Layer 3 of a small transformer language model trained on English Wikipedia (8 layers, counted from 0, width 128).
Take only the direct path to the model's output, skipping the later layers: a vector added to the residual stream pushes a token's score in proportion to its dot product with that token's output vector.

Output vectors of the tokens that the questions are about. A number n stands for (n - 500) times 0.0026.
"pe": 433,661,480,396,577,524,440,516,289,655,380,556,418,502,746,580,370,710,828,519,686,362,582,377,582,604,326,414,356,348,287,613,585,662,277,580,486,755,354,340,784,420,626,245,515,555,470,613,514,609,397,577,490,491,447,483,462,733,426,431,466,498,459,453,268,612,414,781,535,558,506,480,368,438,368,410,349,455,420,624,506,344,512,476,623,460,484,517,451,408,602,516,544,462,579,509,366,564,636,616,468,618,544,509,533,680,532,606,568,251,386,670,325,524,540,588,270,287,481,382,555,694,465,410,606,419,636,368
"ps": 471,631,679,575,605,742,443,418,475,542,475,520,262,613,452,599,342,548,369,720,541,631,733,634,474,635,503,445,437,580,189,557,681,395,273,691,370,577,480,380,661,451,557,562,499,617,493,515,484,565,349,526,398,510,422,426,603,649,525,322,328,355,506,342,111,423,423,646,510,618,583,478,364,506,656,499,493,356,428,466,379,433,614,492,539,756,445,510,510,449,463,479,577,607,458,633,616,559,732,554,340,499,630,496,649,598,426,586,436,360,294,561,304,635,426,374,604,468,435,440,445,405,428,495,527,323,433,667
"ix": 499,601,521,624,426,626,588,580,382,485,521,462,283,303,469,630,449,513,565,485,720,465,374,667,362,593,569,406,609,571,244,623,502,432,396,454,465,581,417,430,697,479,628,251,500,508,513,350,437,440,603,551,603,380,515,581,361,581,561,584,558,643,598,594,469,551,328,359,345,521,489,502,434,377,376,341,413,432,464,407,778,582,450,465,441,525,438,473,383,508,698,523,517,396,371,552,467,452,665,337,600,450,583,603,449,746,331,687,559,479,539,441,514,465,666,602,592,487,553,306,629,395,426,482,625,590,535,429
"lect": 435,538,686,620,363,620,578,467,337,644,554,599,476,560,597,521,766,689,504,322,526,509,516,469,504,671,574,565,409,328,320,448,555,359,482,833,325,475,568,398,521,350,546,548,487,593,487,497,425,288,556,559,548,456,355,374,411,490,572,476,562,441,659,450,483,615,375,423,431,387,454,739,425,471,774,431,526,441,609,533,736,318,429,431,219,405,641,550,531,625,479,360,669,580,351,654,580,394,447,429,356,398,727,451,570,332,473,469,504,643,575,412,438,510,654,506,230,435,500,607,580,368,322,364,470,630,529,640
"ple": 482,577,555,510,516,591,498,337,315,522,714,718,511,494,523,433,338,769,597,551,631,535,582,436,494,750,437,342,224,593,367,498,608,662,356,554,530,494,379,246,579,611,468,350,488,581,339,708,406,525,330,531,432,502,304,472,468,705,369,370,436,389,534,559,459,657,339,591,399,730,551,511,451,264,527,359,474,267,283,568,423,532,563,527,487,544,388,393,458,505,470,551,645,643,518,793,450,452,655,679,360,531,415,590,630,707,579,652,611,234,451,591,529,571,408,443,325,458,425,444,397,529,302,614,620,601,707,446
"rat": 582,754,668,342,467,506,381,565,332,715,523,429,347,496,424,590,600,629,479,453,372,472,513,636,439,653,586,484,688,509,487,357,328,503,305,591,371,446,503,425,319,683,447,402,491,595,654,579,544,411,429,568,528,363,499,372,531,707,556,704,513,601,432,390,674,408,372,520,394,423,625,569,590,594,687,284,461,390,337,396,486,417,519,574,492,535,644,440,736,360,578,415,408,410,645,459,417,398,679,866,455,479,577,202,654,422,412,563,553,544,452,470,527,439,306,531,412,408,500,553,584,364,414,551,559,583,525,482
"’": 424,506,625,544,593,530,632,371,399,596,422,531,363,518,384,500,547,538,506,582,385,476,355,314,600,688,598,443,466,441,533,426,475,446,631,352,566,518,602,516,584,652,566,393,504,539,362,287,497,482,406,576,466,420,614,512,483,424,409,384,442,357,568,464,618,367,476,624,682,649,647,380,500,516,364,560,502,541,636,622,534,554,559,476,332,503,293,518,590,586,414,649,391,366,473,594,576,503,414,491,546,384,636,400,419,554,534,431,664,500,745,722,363,430,519,314,376,514,550,565,550,525,450,458,500,658,470,390
"ech": 539,348,572,497,529,594,588,447,442,656,313,640,291,438,488,567,454,627,662,461,539,581,497,504,450,639,538,407,594,639,444,348,553,380,625,509,583,250,401,379,580,602,501,289,498,569,459,671,238,439,592,544,431,407,428,532,522,537,317,440,579,432,571,484,358,433,414,624,639,450,592,708,452,522,670,454,635,353,738,341,427,494,494,415,514,581,571,437,494,385,480,485,444,429,380,629,593,219,397,488,463,189,379,514,508,416,551,413,525,587,676,571,620,605,519,817,462,412,397,428,696,560,551,562,626,543,614,384
"ove": 561,394,650,639,451,481,581,380,533,599,661,599,279,591,437,735,512,573,569,377,416,491,358,495,729,276,464,280,519,603,355,565,366,520,491,704,503,572,799,252,692,462,727,366,490,587,441,476,303,579,435,388,522,447,403,319,456,498,842,375,572,509,577,429,372,305,266,474,304,617,597,411,637,524,614,441,679,412,341,589,570,584,413,316,488,373,495,502,527,595,574,488,515,495,453,645,658,514,588,457,661,505,512,456,398,693,443,474,715,392,363,516,466,418,545,511,391,453,424,570,549,542,296,410,395,488,732,591
"ally": 464,305,459,552,790,590,398,466,254,503,439,714,467,731,436,612,402,608,465,436,611,244,283,297,710,572,310,565,513,513,502,565,675,591,379,370,552,723,663,453,668,531,502,517,484,474,381,974,416,495,712,538,462,329,276,546,516,592,432,564,382,521,590,730,527,487,317,564,320,606,561,668,495,442,273,324,581,430,277,452,491,445,470,310,495,702,349,506,450,308,372,469,589,416,526,411,711,626,387,553,637,495,717,426,379,535,420,524,415,388,580,557,695,506,570,565,331,408,462,551,394,405,457,449,701,620,576,514
"angu": 600,576,554,700,410,747,487,435,412,605,685,547,341,311,462,381,459,603,443,498,617,467,312,475,704,552,615,426,550,469,449,473,334,512,335,678,599,497,486,344,573,778,813,522,465,748,584,563,565,602,340,489,486,423,443,366,480,447,550,606,479,555,262,520,389,501,306,420,624,486,591,581,487,521,555,614,600,354,365,494,688,300,558,443,263,562,487,542,627,576,376,417,487,521,428,504,643,421,354,451,286,426,593,283,394,654,335,291,505,579,562,476,542,605,504,426,394,465,684,214,598,504,285,851,451,538,568,644
"lo": 508,432,657,426,503,401,408,304,436,863,447,531,315,409,437,445,282,673,346,328,534,363,594,420,392,710,468,562,572,472,610,570,322,648,576,762,681,548,499,351,620,405,488,217,493,364,553,672,472,714,496,473,469,656,592,380,601,677,522,482,517,449,512,603,471,492,349,673,671,554,400,461,580,506,299,419,526,217,532,570,537,670,456,581,408,646,565,601,453,261,449,441,479,574,509,582,395,677,674,534,405,587,452,417,590,619,706,429,700,402,397,440,427,383,627,526,633,244,355,329,523,438,359,609,374,536,432,622
"ality": 472,384,704,478,535,624,456,448,528,515,414,713,435,654,546,532,374,499,480,524,579,297,431,276,713,652,461,371,484,416,456,673,738,483,426,419,466,479,638,264,753,698,622,321,479,573,318,693,306,596,490,566,607,249,367,553,364,617,292,389,260,450,299,693,473,545,417,731,306,456,591,648,491,589,505,441,499,278,266,680,477,439,481,382,618,475,542,560,603,513,596,538,534,416,666,492,555,522,457,622,555,343,609,683,284,519,442,506,236,654,476,648,444,506,573,558,261,383,596,459,294,527,506,556,572,623,723,468
"ense": 525,541,827,723,663,574,607,474,403,606,531,487,420,463,299,652,462,451,556,395,286,370,657,418,555,615,486,296,511,507,426,597,613,578,428,640,742,448,729,419,545,523,505,271,491,682,555,436,329,434,293,424,469,467,391,480,242,633,757,517,440,361,491,665,530,657,407,456,539,421,353,688,396,434,625,470,497,531,359,364,651,584,551,477,445,418,504,386,538,510,623,244,425,385,656,580,446,375,421,471,848,622,543,570,574,516,585,397,418,468,616,557,362,386,595,421,416,412,514,342,579,494,532,460,538,491,411,532
" Amer": 708,481,724,446,369,630,595,533,407,538,716,367,473,668,557,411,386,638,512,440,322,577,556,430,513,436,650,448,472,506,500,430,361,490,602,645,564,519,513,410,431,560,684,463,506,624,226,454,489,500,724,568,543,469,327,441,439,462,741,393,481,478,403,389,448,526,477,611,522,650,684,428,429,494,550,331,476,305,618,452,579,388,418,641,396,559,524,474,475,401,479,373,443,624,460,404,547,626,337,594,568,590,506,481,630,625,467,269,353,402,764,438,428,379,521,418,509,415,449,500,524,338,560,679,469,585,603,452
" rele": 572,380,552,429,593,496,508,493,294,469,527,573,481,433,454,427,455,439,540,255,573,431,342,484,565,513,535,274,503,562,559,558,540,601,404,585,561,506,677,382,375,453,695,351,493,480,544,570,514,273,687,657,463,567,540,630,404,459,594,518,475,353,522,399,382,422,474,468,471,509,525,474,610,444,438,381,482,613,427,324,704,511,491,665,320,378,678,768,568,422,375,439,514,572,323,578,446,801,363,408,543,549,517,691,496,766,377,466,596,584,583,426,391,521,588,447,515,633,601,649,455,594,250,534,475,434,432,576
"ke": 337,582,440,545,435,542,557,662,484,741,628,503,520,487,435,661,503,560,455,429,419,592,651,407,427,702,227,479,466,418,367,293,640,542,503,636,524,707,712,330,430,578,598,497,492,327,423,468,497,622,574,521,654,509,414,590,517,591,503,379,563,494,382,454,478,381,397,620,631,370,536,501,566,222,571,444,527,473,465,409,463,589,663,408,589,500,389,311,475,275,509,463,475,500,488,583,417,433,529,419,533,588,515,478,487,607,556,694,585,404,327,450,451,755,430,583,667,342,433,507,680,330,439,539,413,408,533,571
"ise": 454,486,751,743,616,651,486,664,314,532,489,590,513,621,352,552,306,652,409,414,597,500,680,368,610,672,419,384,582,496,328,585,534,578,210,569,280,702,416,486,616,426,605,536,497,454,610,475,392,598,634,598,640,414,460,473,426,480,398,627,601,380,339,712,539,168,447,430,295,418,507,570,647,459,503,470,507,593,208,496,710,630,466,405,391,266,461,571,547,538,618,685,566,392,629,581,606,430,452,479,496,539,451,613,206,606,668,371,704,538,579,347,539,619,545,428,500,431,336,554,455,486,242,520,272,401,578,312
" Division": 711,598,706,426,495,595,458,627,631,579,543,372,536,418,613,574,487,474,544,447,489,448,507,501,492,495,533,412,305,419,568,168,581,629,492,481,670,470,405,425,501,602,546,429,473,509,384,602,458,435,618,633,505,477,498,384,501,524,676,234,395,401,542,483,525,540,447,511,437,374,385,292,450,373,536,419,548,397,477,446,498,398,359,553,467,482,709,608,486,612,491,334,733,542,367,478,606,602,405,590,541,637,632,486,499,466,524,564,353,415,507,448,252,707,634,532,668,638,293,502,563,487,650,395,495,554,518,427
"TA": 595,483,536,591,520,597,610,725,335,667,520,456,376,582,533,506,351,618,650,454,674,447,600,307,489,591,678,600,570,728,468,424,490,701,548,640,437,507,388,387,568,402,626,483,470,442,561,622,387,680,511,556,525,417,483,226,569,566,333,523,249,421,746,323,434,478,400,455,664,677,465,375,533,316,521,536,503,456,354,328,676,426,418,524,289,636,556,496,296,441,357,365,529,496,373,472,568,546,548,331,404,688,519,486,532,599,562,527,521,673,584,553,367,436,548,522,416,388,212,420,444,390,451,668,480,509,513,679
" as": 365,419,417,577,507,539,521,351,512,507,476,460,437,379,393,537,676,498,425,665,484,442,556,470,567,521,527,544,504,439,484,434,371,477,515,367,498,553,633,485,420,476,515,418,523,561,429,525,628,542,694,544,237,604,520,359,531,441,452,580,606,433,570,449,593,403,586,480,459,340,645,364,331,521,350,501,606,549,656,477,514,580,492,428,523,485,545,598,635,449,422,577,506,645,595,448,440,607,531,593,501,633,571,562,532,544,480,584,446,679,431,483,365,457,521,430,257,588,509,512,547,327,626,397,545,419,452,539
"ople": 667,429,490,673,442,678,592,841,572,577,387,433,206,574,692,272,503,632,515,693,550,463,413,384,626,592,460,375,549,495,517,422,554,447,455,421,533,331,756,257,479,541,677,549,486,838,139,513,611,405,536,586,487,418,157,483,564,277,576,556,191,558,566,308,461,166,348,639,546,375,402,528,503,470,659,430,335,520,626,532,606,488,488,397,519,396,510,451,691,353,531,563,503,405,377,470,550,420,411,499,543,452,745,558,495,563,631,491,449,370,464,480,391,600,447,660,534,300,454,424,529,458,555,710,576,763,635,591
"areer": 573,292,667,451,627,764,749,515,325,681,617,390,520,541,527,433,390,496,269,482,694,300,417,454,727,748,597,505,451,456,570,548,561,647,382,603,732,327,491,207,644,588,546,667,465,369,499,593,346,320,610,586,178,451,322,487,328,404,607,407,413,397,391,517,671,410,167,768,562,407,623,525,520,568,705,441,758,164,357,496,661,468,507,582,521,522,548,487,607,460,84,400,721,342,311,584,433,539,445,391,736,622,597,491,412,785,438,645,391,449,618,435,535,414,398,611,577,479,420,588,638,496,195,396,395,496,604,516
"ster": 657,494,696,465,487,626,434,497,373,693,563,615,189,576,465,438,335,635,520,335,367,714,607,430,629,653,510,441,389,426,529,536,445,320,638,651,393,447,546,528,457,497,413,439,486,638,319,731,477,571,335,493,557,530,471,602,470,659,440,231,449,479,404,567,304,124,480,588,602,600,559,309,680,556,527,462,596,295,742,494,472,584,594,471,578,259,404,402,619,618,377,405,384,440,464,663,647,639,679,469,522,475,582,624,580,750,652,654,442,372,424,407,399,725,388,490,435,453,633,604,629,434,366,408,414,136,428,482
"ones": 523,389,734,476,273,643,512,791,557,681,390,560,386,513,532,262,508,684,294,568,313,549,485,596,491,417,522,468,546,509,462,329,681,336,460,835,622,451,650,355,454,569,588,502,478,689,505,331,605,517,511,378,246,471,398,267,473,595,524,441,426,627,402,491,411,391,222,569,384,647,563,528,386,331,613,242,462,410,344,274,509,560,363,533,524,451,583,637,516,525,539,642,489,426,559,418,628,432,371,691,619,505,630,607,414,555,651,631,594,733,595,600,549,543,449,421,471,578,492,451,372,555,502,636,441,450,437,502

Each question shows what one neuron of this layer's MLP adds at an activation of 1. A number n stands for (n - 500) times 0.0008.

n942: 638,507,500,414,338,466,544,409,488,657,588,388,506,605,453,498,573,613,393,585,519,412,498,639,465,516,547,583,511,466,504,422,487,584,564,566,532,558,494,399,495,465,479,418,461,366,595,478,517,455,434,586,517,453,534,485,615,500,414,609,522,437,445,481,558,580,567,465,372,633,587,386,489,490,472,493,453,541,547,442,392,472,603,530,492,540,452,390,471,496,587,604,548,351,429,598,487,565,452,535,466,410,599,600,621,462,480,432,560,390,474,471,536,511,601,554,378,570,467,513,566,452,432,509,380,487,482,465
Which three tokens does it push up most, strongest first? "rat", "lo", "ple"

n1022: 453,538,616,571,400,426,473,448,544,494,397,615,487,442,532,536,469,569,301,481,584,528,461,403,518,473,515,472,467,554,606,395,699,562,551,505,393,559,583,586,581,487,533,582,500,417,513,529,573,633,579,434,496,700,405,528,543,433,542,473,458,509,541,410,409,525,418,470,377,421,563,477,421,519,554,489,528,434,521,720,459,485,397,584,547,649,358,646,500,509,413,439,446,482,569,434,304,504,552,480,500,415,520,509,514,571,493,601,502,421,513,449,528,522,483,460,544,460,521,504,463,507,400,456,537,451,506,500
Which two tokens does it push up most, strongest first? "ps", "lo"

n445: 459,529,365,506,519,467,493,401,543,377,566,564,457,466,384,378,500,365,539,535,535,472,413,437,518,565,545,536,577,562,509,563,432,338,618,657,475,507,393,442,514,350,469,531,469,386,580,475,483,422,398,550,569,498,434,426,446,588,572,432,596,489,525,541,611,456,484,561,504,477,568,453,507,487,524,561,511,640,674,574,454,396,564,545,601,553,638,399,517,430,502,353,477,527,572,646,552,568,605,459,511,461,440,577,673,505,328,552,471,446,429,476,595,458,508,628,549,482,530,551,551,476,480,505,462,386,515,456
Pushed down most: "ones"

n126: 358,544,636,502,551,505,570,707,653,509,484,542,634,632,547,579,468,581,381,568,507,449,429,586,554,510,509,502,556,636,392,378,540,431,478,517,530,461,435,504,495,489,358,511,490,373,507,593,379,400,533,487,427,429,558,533,487,507,521,493,679,410,382,641,580,476,377,493,368,469,378,521,495,475,532,437,407,463,459,469,545,405,444,465,511,477,630,425,573,549,459,628,423,400,645,549,488,523,565,514,428,498,454,462,585,483,430,449,463,491,388,584,394,500,483,460,614,533,639,534,420,488,382,584,541,538,454,469
Pushed down most: "TA"

n659: 511,559,523,592,339,579,621,461,474,472,372,530,498,441,426,473,480,627,536,656,531,615,331,554,591,627,423,575,615,617,447,544,482,515,451,491,576,426,442,466,509,522,522,415,404,556,498,441,509,489,447,570,577,554,446,489,629,450,489,557,457,579,521,376,511,502,624,498,600,445,583,588,377,396,496,796,656,426,464,587,440,500,463,516,458,555,480,434,481,446,550,384,521,554,507,446,511,410,485,417,476,396,456,504,502,540,451,536,522,569,532,347,597,467,408,448,420,505,494,498,529,366,487,502,484,535,557,440
Which two tokens does it push up most, strongest first? "angu", "ech"

n933: 552,392,471,392,511,545,406,526,478,552,437,529,512,546,424,387,570,488,473,526,448,500,471,474,452,598,406,539,565,565,470,504,456,524,565,477,635,500,378,415,585,418,494,512,431,492,504,492,480,514,483,492,488,623,504,560,408,424,428,473,442,405,462,522,393,457,496,464,518,403,393,502,571,416,579,542,514,376,517,560,563,569,526,465,379,647,494,569,676,516,539,542,647,547,508,426,429,607,568,399,526,410,598,429,508,657,599,540,574,468,477,540,623,441,403,558,533,452,524,500,533,407,551,479,568,542,481,644
Which three tokens does it push up most, strongest first? "lo", "areer", "ople"

n188: 627,610,525,737,485,317,367,414,442,543,419,531,451,492,317,494,437,490,461,532,545,548,582,511,592,545,523,573,483,530,422,616,583,665,484,469,573,549,526,419,393,286,497,567,459,654,495,423,378,641,525,607,689,465,267,349,351,476,462,561,530,334,587,537,387,393,399,558,537,604,387,655,439,559,511,467,460,521,456,574,486,516,487,362,574,476,588,556,471,333,472,424,520,432,618,415,622,448,721,489,519,495,405,642,528,557,632,555,361,442,536,479,382,355,485,545,489,555,497,481,589,604,394,549,582,476,588,494
Which of these tokens does it push up most? "ense"

n283: 420,418,421,517,489,480,442,512,630,512,636,572,531,443,604,524,417,560,512,569,482,449,540,313,457,494,569,566,471,436,618,414,469,565,457,490,605,579,492,450,457,541,532,303,480,467,616,455,406,476,537,474,442,528,643,510,511,451,548,443,498,470,483,510,531,502,627,477,441,521,591,460,504,573,574,535,522,422,460,512,552,494,402,502,410,506,384,446,500,604,521,449,477,549,516,494,668,468,561,575,449,504,488,508,492,411,593,440,405,422,516,482,548,468,584,389,546,504,430,530,502,558,432,475,670,573,416,483
Which of these tokens does it push up most? " Division"

n819: 557,580,504,442,373,371,475,478,463,566,516,519,632,518,542,285,409,509,463,411,420,355,507,544,454,570,513,545,557,426,493,415,553,641,455,526,613,532,575,571,567,491,432,412,493,463,474,569,540,536,472,522,572,439,510,581,510,491,511,427,521,442,537,573,493,458,635,594,624,530,482,456,440,582,424,555,418,423,572,594,405,605,577,626,407,529,712,470,517,498,553,572,512,544,605,408,576,396,533,482,577,327,439,482,461,564,557,426,590,483,611,555,353,362,621,443,523,569,437,467,368,421,428,453,457,482,476,444
Which three tokens does it push up most, strongest first? "lo", "’", " Amer"

n338: 670,488,480,534,487,543,546,517,417,488,684,522,507,473,411,381,459,431,585,462,432,610,560,479,495,522,500,312,439,353,401,478,415,465,511,325,569,505,449,419,510,600,373,453,487,421,505,476,514,600,559,526,616,522,520,526,542,465,478,481,498,514,401,554,737,463,515,637,526,500,531,669,431,566,471,617,320,450,471,507,554,436,601,607,565,493,539,520,456,568,536,440,367,427,416,509,471,445,528,505,495,607,438,578,419,452,606,638,569,474,564,437,521,512,484,711,648,515,322,481,426,358,574,410,486,540,534,554
Which of these tokens does it push up most? "ke"

n195: 556,362,567,439,415,513,579,487,383,416,529,500,596,507,445,562,489,576,428,465,494,378,509,547,647,440,422,546,529,395,471,534,543,547,519,536,511,434,517,335,603,380,500,606,410,564,422,628,498,518,557,466,629,496,540,614,553,442,364,599,507,550,359,509,524,582,304,483,494,493,502,608,498,506,386,433,487,644,477,573,550,402,567,516,620,533,522,622,364,519,504,494,444,420,440,631,538,420,554,462,459,530,579,513,473,562,509,377,447,515,509,481,561,432,550,423,491,543,415,552,414,547,458,544,566,455,435,663
Which two tokens does it push up most, strongest first? "ally", "ality"

n471: 486,495,448,309,608,463,440,415,446,477,478,389,505,424,459,441,472,558,400,299,512,514,439,563,490,485,464,612,529,623,514,561,490,530,586,517,484,474,404,464,448,612,512,574,672,525,432,533,495,505,357,293,474,585,597,541,544,597,470,464,462,445,515,514,439,605,362,418,548,638,507,646,476,498,397,586,502,418,555,422,572,558,622,571,450,712,498,488,568,530,429,588,579,493,521,404,447,493,456,519,551,507,446,509,594,517,567,480,455,468,483,450,600,567,460,418,486,600,323,593,530,552,684,591,366,472,587,403
Which two tokens does it push up most, strongest first? "lo", "ple"

n218: 577,450,375,478,525,462,419,483,395,508,561,564,494,394,436,616,515,614,483,475,548,436,564,488,434,509,594,551,480,426,531,678,602,442,656,414,609,577,483,576,511,380,457,510,548,402,430,632,475,608,436,421,470,521,626,585,502,500,513,431,431,439,469,427,523,511,332,527,479,562,458,407,487,492,547,418,470,544,516,583,395,466,479,426,426,639,498,454,385,425,584,481,557,492,448,373,409,466,561,530,580,502,594,567,524,547,444,467,385,577,596,411,498,492,579,543,447,400,473,506,587,455,661,493,545,454,506,520
Pushed down most: "ise"

n190: 580,525,535,564,529,468,475,576,428,422,324,508,467,510,410,470,450,536,477,647,654,522,600,604,605,326,605,530,520,591,441,609,520,529,414,320,448,530,607,481,370,485,353,380,511,391,510,389,644,361,521,398,550,490,400,631,585,507,473,579,543,510,459,476,643,645,526,292,576,541,512,420,636,478,520,583,687,479,552,437,387,604,563,386,479,635,470,459,512,318,481,502,477,620,555,422,404,588,485,518,395,515,465,473,523,367,526,428,590,546,472,577,392,384,448,510,502,495,502,498,517,505,483,576,405,480,613,397
Which of these tokens does it push up most? " as"

n981: 383,447,431,413,518,502,615,604,600,563,456,589,602,546,587,440,570,294,634,465,446,430,404,488,345,495,470,467,434,538,601,627,417,416,571,361,565,437,365,615,653,500,306,498,497,549,477,724,523,488,661,439,526,565,518,449,421,474,423,493,529,507,527,570,388,557,453,509,559,282,635,572,441,502,462,412,633,657,532,453,500,628,556,449,390,462,490,483,583,458,511,396,502,511,512,463,517,478,559,565,481,523,483,365,510,480,407,468,517,586,439,512,562,576,448,421,399,505,583,581,428,518,490,450,430,467,516,406
Pushed down most: "ps"

n198: 442,487,392,367,704,522,640,392,550,590,431,582,563,513,454,400,655,464,685,510,541,618,423,680,553,583,529,594,545,414,574,531,515,485,531,423,552,410,570,357,471,423,619,434,326,502,596,455,548,512,554,551,512,515,479,517,467,361,616,467,601,363,410,563,502,562,477,543,515,423,637,479,599,517,535,462,466,559,498,546,462,436,417,422,563,586,668,391,524,580,514,560,513,620,623,488,558,393,539,535,605,365,473,512,413,412,526,342,540,315,480,476,422,377,458,488,465,480,457,446,438,529,377,677,530,405,411,433
Which of these tokens does it push up most? "ech"

n489: 485,498,539,527,475,465,462,496,590,639,407,455,564,416,414,466,426,351,496,607,455,440,569,508,555,578,402,439,643,547,437,508,514,463,572,500,494,383,564,553,613,462,415,517,387,512,550,470,558,549,416,459,502,401,544,575,483,581,468,496,534,510,418,674,521,599,482,488,463,575,516,350,557,572,441,426,657,564,571,456,486,484,417,424,435,482,510,435,532,488,390,573,530,498,562,566,494,604,549,494,558,386,528,471,478,481,498,635,413,542,555,483,500,520,524,387,449,430,475,541,461,527,435,450,550,523,562,522
Which of these tokens does it push up most? "ality"

n175: 563,486,525,546,385,439,404,553,461,382,445,566,381,407,330,474,478,577,620,701,505,461,530,370,363,720,503,508,415,423,630,349,538,461,420,375,521,443,678,510,363,636,626,526,572,607,547,505,521,602,569,547,433,540,511,429,426,687,452,347,486,455,536,346,544,648,483,357,400,398,659,444,585,476,473,560,580,645,561,529,425,511,571,524,518,466,758,500,497,429,462,523,453,473,489,550,478,430,484,636,518,526,503,585,591,494,508,438,495,445,489,544,492,404,396,630,159,555,490,545,422,480,519,424,530,387,492,461
Which three tokens does it push up most, strongest first? " as", "rat", "ple"

n201: 633,479,609,420,491,494,526,481,419,420,601,504,492,521,441,539,553,618,515,539,494,473,447,520,429,581,428,450,479,498,567,498,440,512,548,335,609,572,469,439,406,422,578,502,527,463,536,421,627,483,567,432,579,540,511,643,620,564,519,380,562,413,535,457,449,452,578,463,401,524,552,587,487,580,337,470,535,472,548,543,353,456,572,468,557,440,564,513,455,344,674,468,485,560,472,422,438,437,578,381,504,582,481,448,383,566,493,567,626,433,509,416,515,573,496,486,527,402,472,467,527,596,483,575,454,414,554,446
Which of these tokens does it push up most? "ke"

n682: 496,422,545,475,429,524,505,520,573,522,581,452,518,590,511,440,542,407,529,472,392,549,551,581,527,555,544,515,365,546,502,516,455,513,513,381,445,522,496,489,441,380,637,513,576,517,481,545,545,392,516,481,577,520,472,622,389,641,507,455,424,539,602,463,468,557,630,560,351,461,378,557,269,699,568,536,515,473,433,509,516,454,491,507,481,515,487,563,413,588,477,404,412,422,447,472,558,462,541,438,600,401,564,432,391,403,563,423,513,438,523,569,474,371,500,547,522,567,351,384,562,516,652,685,527,515,571,416
Which of these tokens does it push up most? " Amer"

n681: 640,515,405,402,412,433,551,539,439,573,433,448,529,611,464,528,539,496,469,515,408,519,413,563,391,486,523,587,502,680,624,570,551,430,555,538,474,634,479,513,537,508,448,470,472,519,532,482,483,574,541,453,552,428,525,562,495,481,317,536,538,352,577,587,549,477,552,657,363,516,489,448,426,617,563,471,573,498,535,470,475,455,453,451,461,629,504,451,416,575,256,584,540,589,526,487,487,399,575,584,534,404,493,405,469,457,539,527,360,538,462,515,556,541,512,456,343,535,519,506,417,493,526,505,609,449,382,446
Which two tokens does it push up most, strongest first? "ally", "ech"

n425: 504,479,479,550,721,520,558,473,446,511,316,505,523,408,561,419,631,496,505,413,465,421,480,528,516,498,414,547,548,529,474,638,649,584,502,333,444,593,373,411,347,535,599,575,561,590,543,468,357,516,402,489,560,342,479,491,441,427,556,468,596,615,488,568,509,453,407,507,359,584,447,507,546,467,453,461,509,436,534,553,509,578,465,541,384,567,514,599,554,535,538,539,313,517,514,432,534,500,385,534,573,537,653,449,481,552,588,448,518,574,516,511,438,571,477,426,624,530,548,622,466,448,473,661,403,474,511,593
Which of these tokens does it push up most? "ise"

n564: 561,534,562,465,527,523,538,450,521,504,456,468,441,510,464,519,539,478,550,379,550,491,504,589,416,530,507,564,528,552,488,431,468,447,498,426,656,506,527,537,428,553,490,378,550,525,457,508,504,535,625,498,587,617,477,466,355,397,401,653,544,479,538,540,492,611,391,386,525,466,519,506,466,565,452,506,566,478,384,487,556,664,475,658,555,441,530,514,466,519,533,447,478,415,478,447,464,410,521,492,372,521,391,535,632,478,482,508,391,457,532,517,588,498,417,494,455,589,410,550,477,514,673,498,471,483,467,438
Pushed down most: "ps"

n123: 493,523,543,487,542,543,521,507,531,498,493,507,595,521,557,458,500,458,507,568,421,484,426,500,359,550,319,415,537,639,517,617,507,543,502,445,438,412,301,569,683,404,488,500,448,612,341,500,585,411,519,473,585,311,425,500,407,509,596,596,533,611,360,626,527,390,493,402,453,571,559,617,502,450,395,528,507,528,415,612,573,441,426,654,472,305,453,479,440,513,580,542,561,483,465,496,573,576,532,514,462,466,452,582,401,611,420,524,580,531,507,471,457,555,611,549,564,397,440,630,500,600,468,539,449,568,585,438
Which three tokens does it push up most, strongest first? "ise", "ix", "ality"

n317: 492,582,461,334,578,453,417,544,574,390,540,327,484,444,492,412,590,487,527,430,477,426,534,508,436,478,563,659,681,404,495,421,527,620,593,573,529,550,490,558,366,482,406,438,636,464,472,449,577,411,673,500,424,397,680,536,644,647,476,599,559,670,432,497,426,527,362,459,485,376,539,563,460,467,531,468,544,468,612,513,478,482,433,572,525,451,569,473,454,439,527,538,640,512,463,464,671,706,431,550,497,431,306,440,338,679,563,424,445,434,385,383,549,456,574,676,274,465,323,484,445,586,544,494,455,461,525,614
Which of these tokens does it push up most? "lo"

n636: 398,507,246,485,362,548,532,524,478,422,493,390,473,428,491,418,536,441,421,579,507,578,540,554,486,424,540,489,437,440,489,535,584,504,310,367,547,569,481,393,491,582,504,493,510,480,526,376,487,582,459,461,456,596,486,498,449,502,431,457,507,478,477,426,547,595,477,532,522,548,496,375,495,404,341,450,441,605,620,565,601,471,646,638,515,522,529,548,556,520,611,571,495,558,424,357,532,498,531,381,517,565,562,555,482,556,568,663,496,580,409,539,652,392,420,610,493,455,500,471,564,465,469,558,625,531,515,470
Which two tokens does it push up most, strongest first? "ix", " as"

n545: 551,581,446,433,500,530,469,479,525,475,440,482,434,522,646,392,528,612,449,532,432,458,452,460,536,525,637,506,394,373,464,378,487,489,419,509,394,526,496,483,479,517,470,498,561,540,615,575,538,511,491,475,578,359,511,508,745,625,509,423,476,517,390,449,500,387,444,479,579,592,532,486,498,587,539,520,483,570,443,378,641,547,532,568,599,523,500,343,479,515,592,563,567,546,417,578,465,568,611,491,551,396,493,528,484,691,381,429,624,527,649,534,603,453,490,443,489,562,368,554,427,528,418,457,591,494,442,487
Which of these tokens does it push up most? "rat"

n434: 634,342,580,520,456,420,556,456,603,472,487,430,516,534,500,480,422,418,550,631,383,371,497,540,500,297,525,547,405,678,626,438,699,439,492,621,466,513,467,370,613,568,451,449,615,376,415,413,495,500,538,546,280,563,638,533,517,543,568,487,468,610,489,543,641,597,597,551,592,618,492,446,428,559,588,489,469,564,517,411,693,418,492,516,517,408,711,566,485,492,495,402,380,420,542,282,550,455,400,645,490,589,508,413,559,470,588,417,516,576,572,594,608,402,363,510,529,516,472,356,534,395,389,541,505,554,414,428
Which of these tokens does it push up most? "ones"

n888: 580,327,521,457,283,566,495,402,589,386,452,513,518,492,454,567,438,555,399,400,422,544,401,392,480,451,490,648,603,404,477,505,470,548,564,433,639,488,543,603,505,490,517,449,465,432,522,321,609,520,585,597,542,413,516,604,584,500,426,462,518,483,349,360,572,381,472,486,405,449,566,536,513,471,557,515,478,639,531,505,462,532,505,435,595,532,565,315,591,519,652,457,594,353,377,611,485,662,568,578,361,652,438,426,464,607,505,531,619,396,436,435,498,576,451,500,627,503,529,696,505,629,594,453,478,493,512,610
Which of these tokens does it push up most? "ke"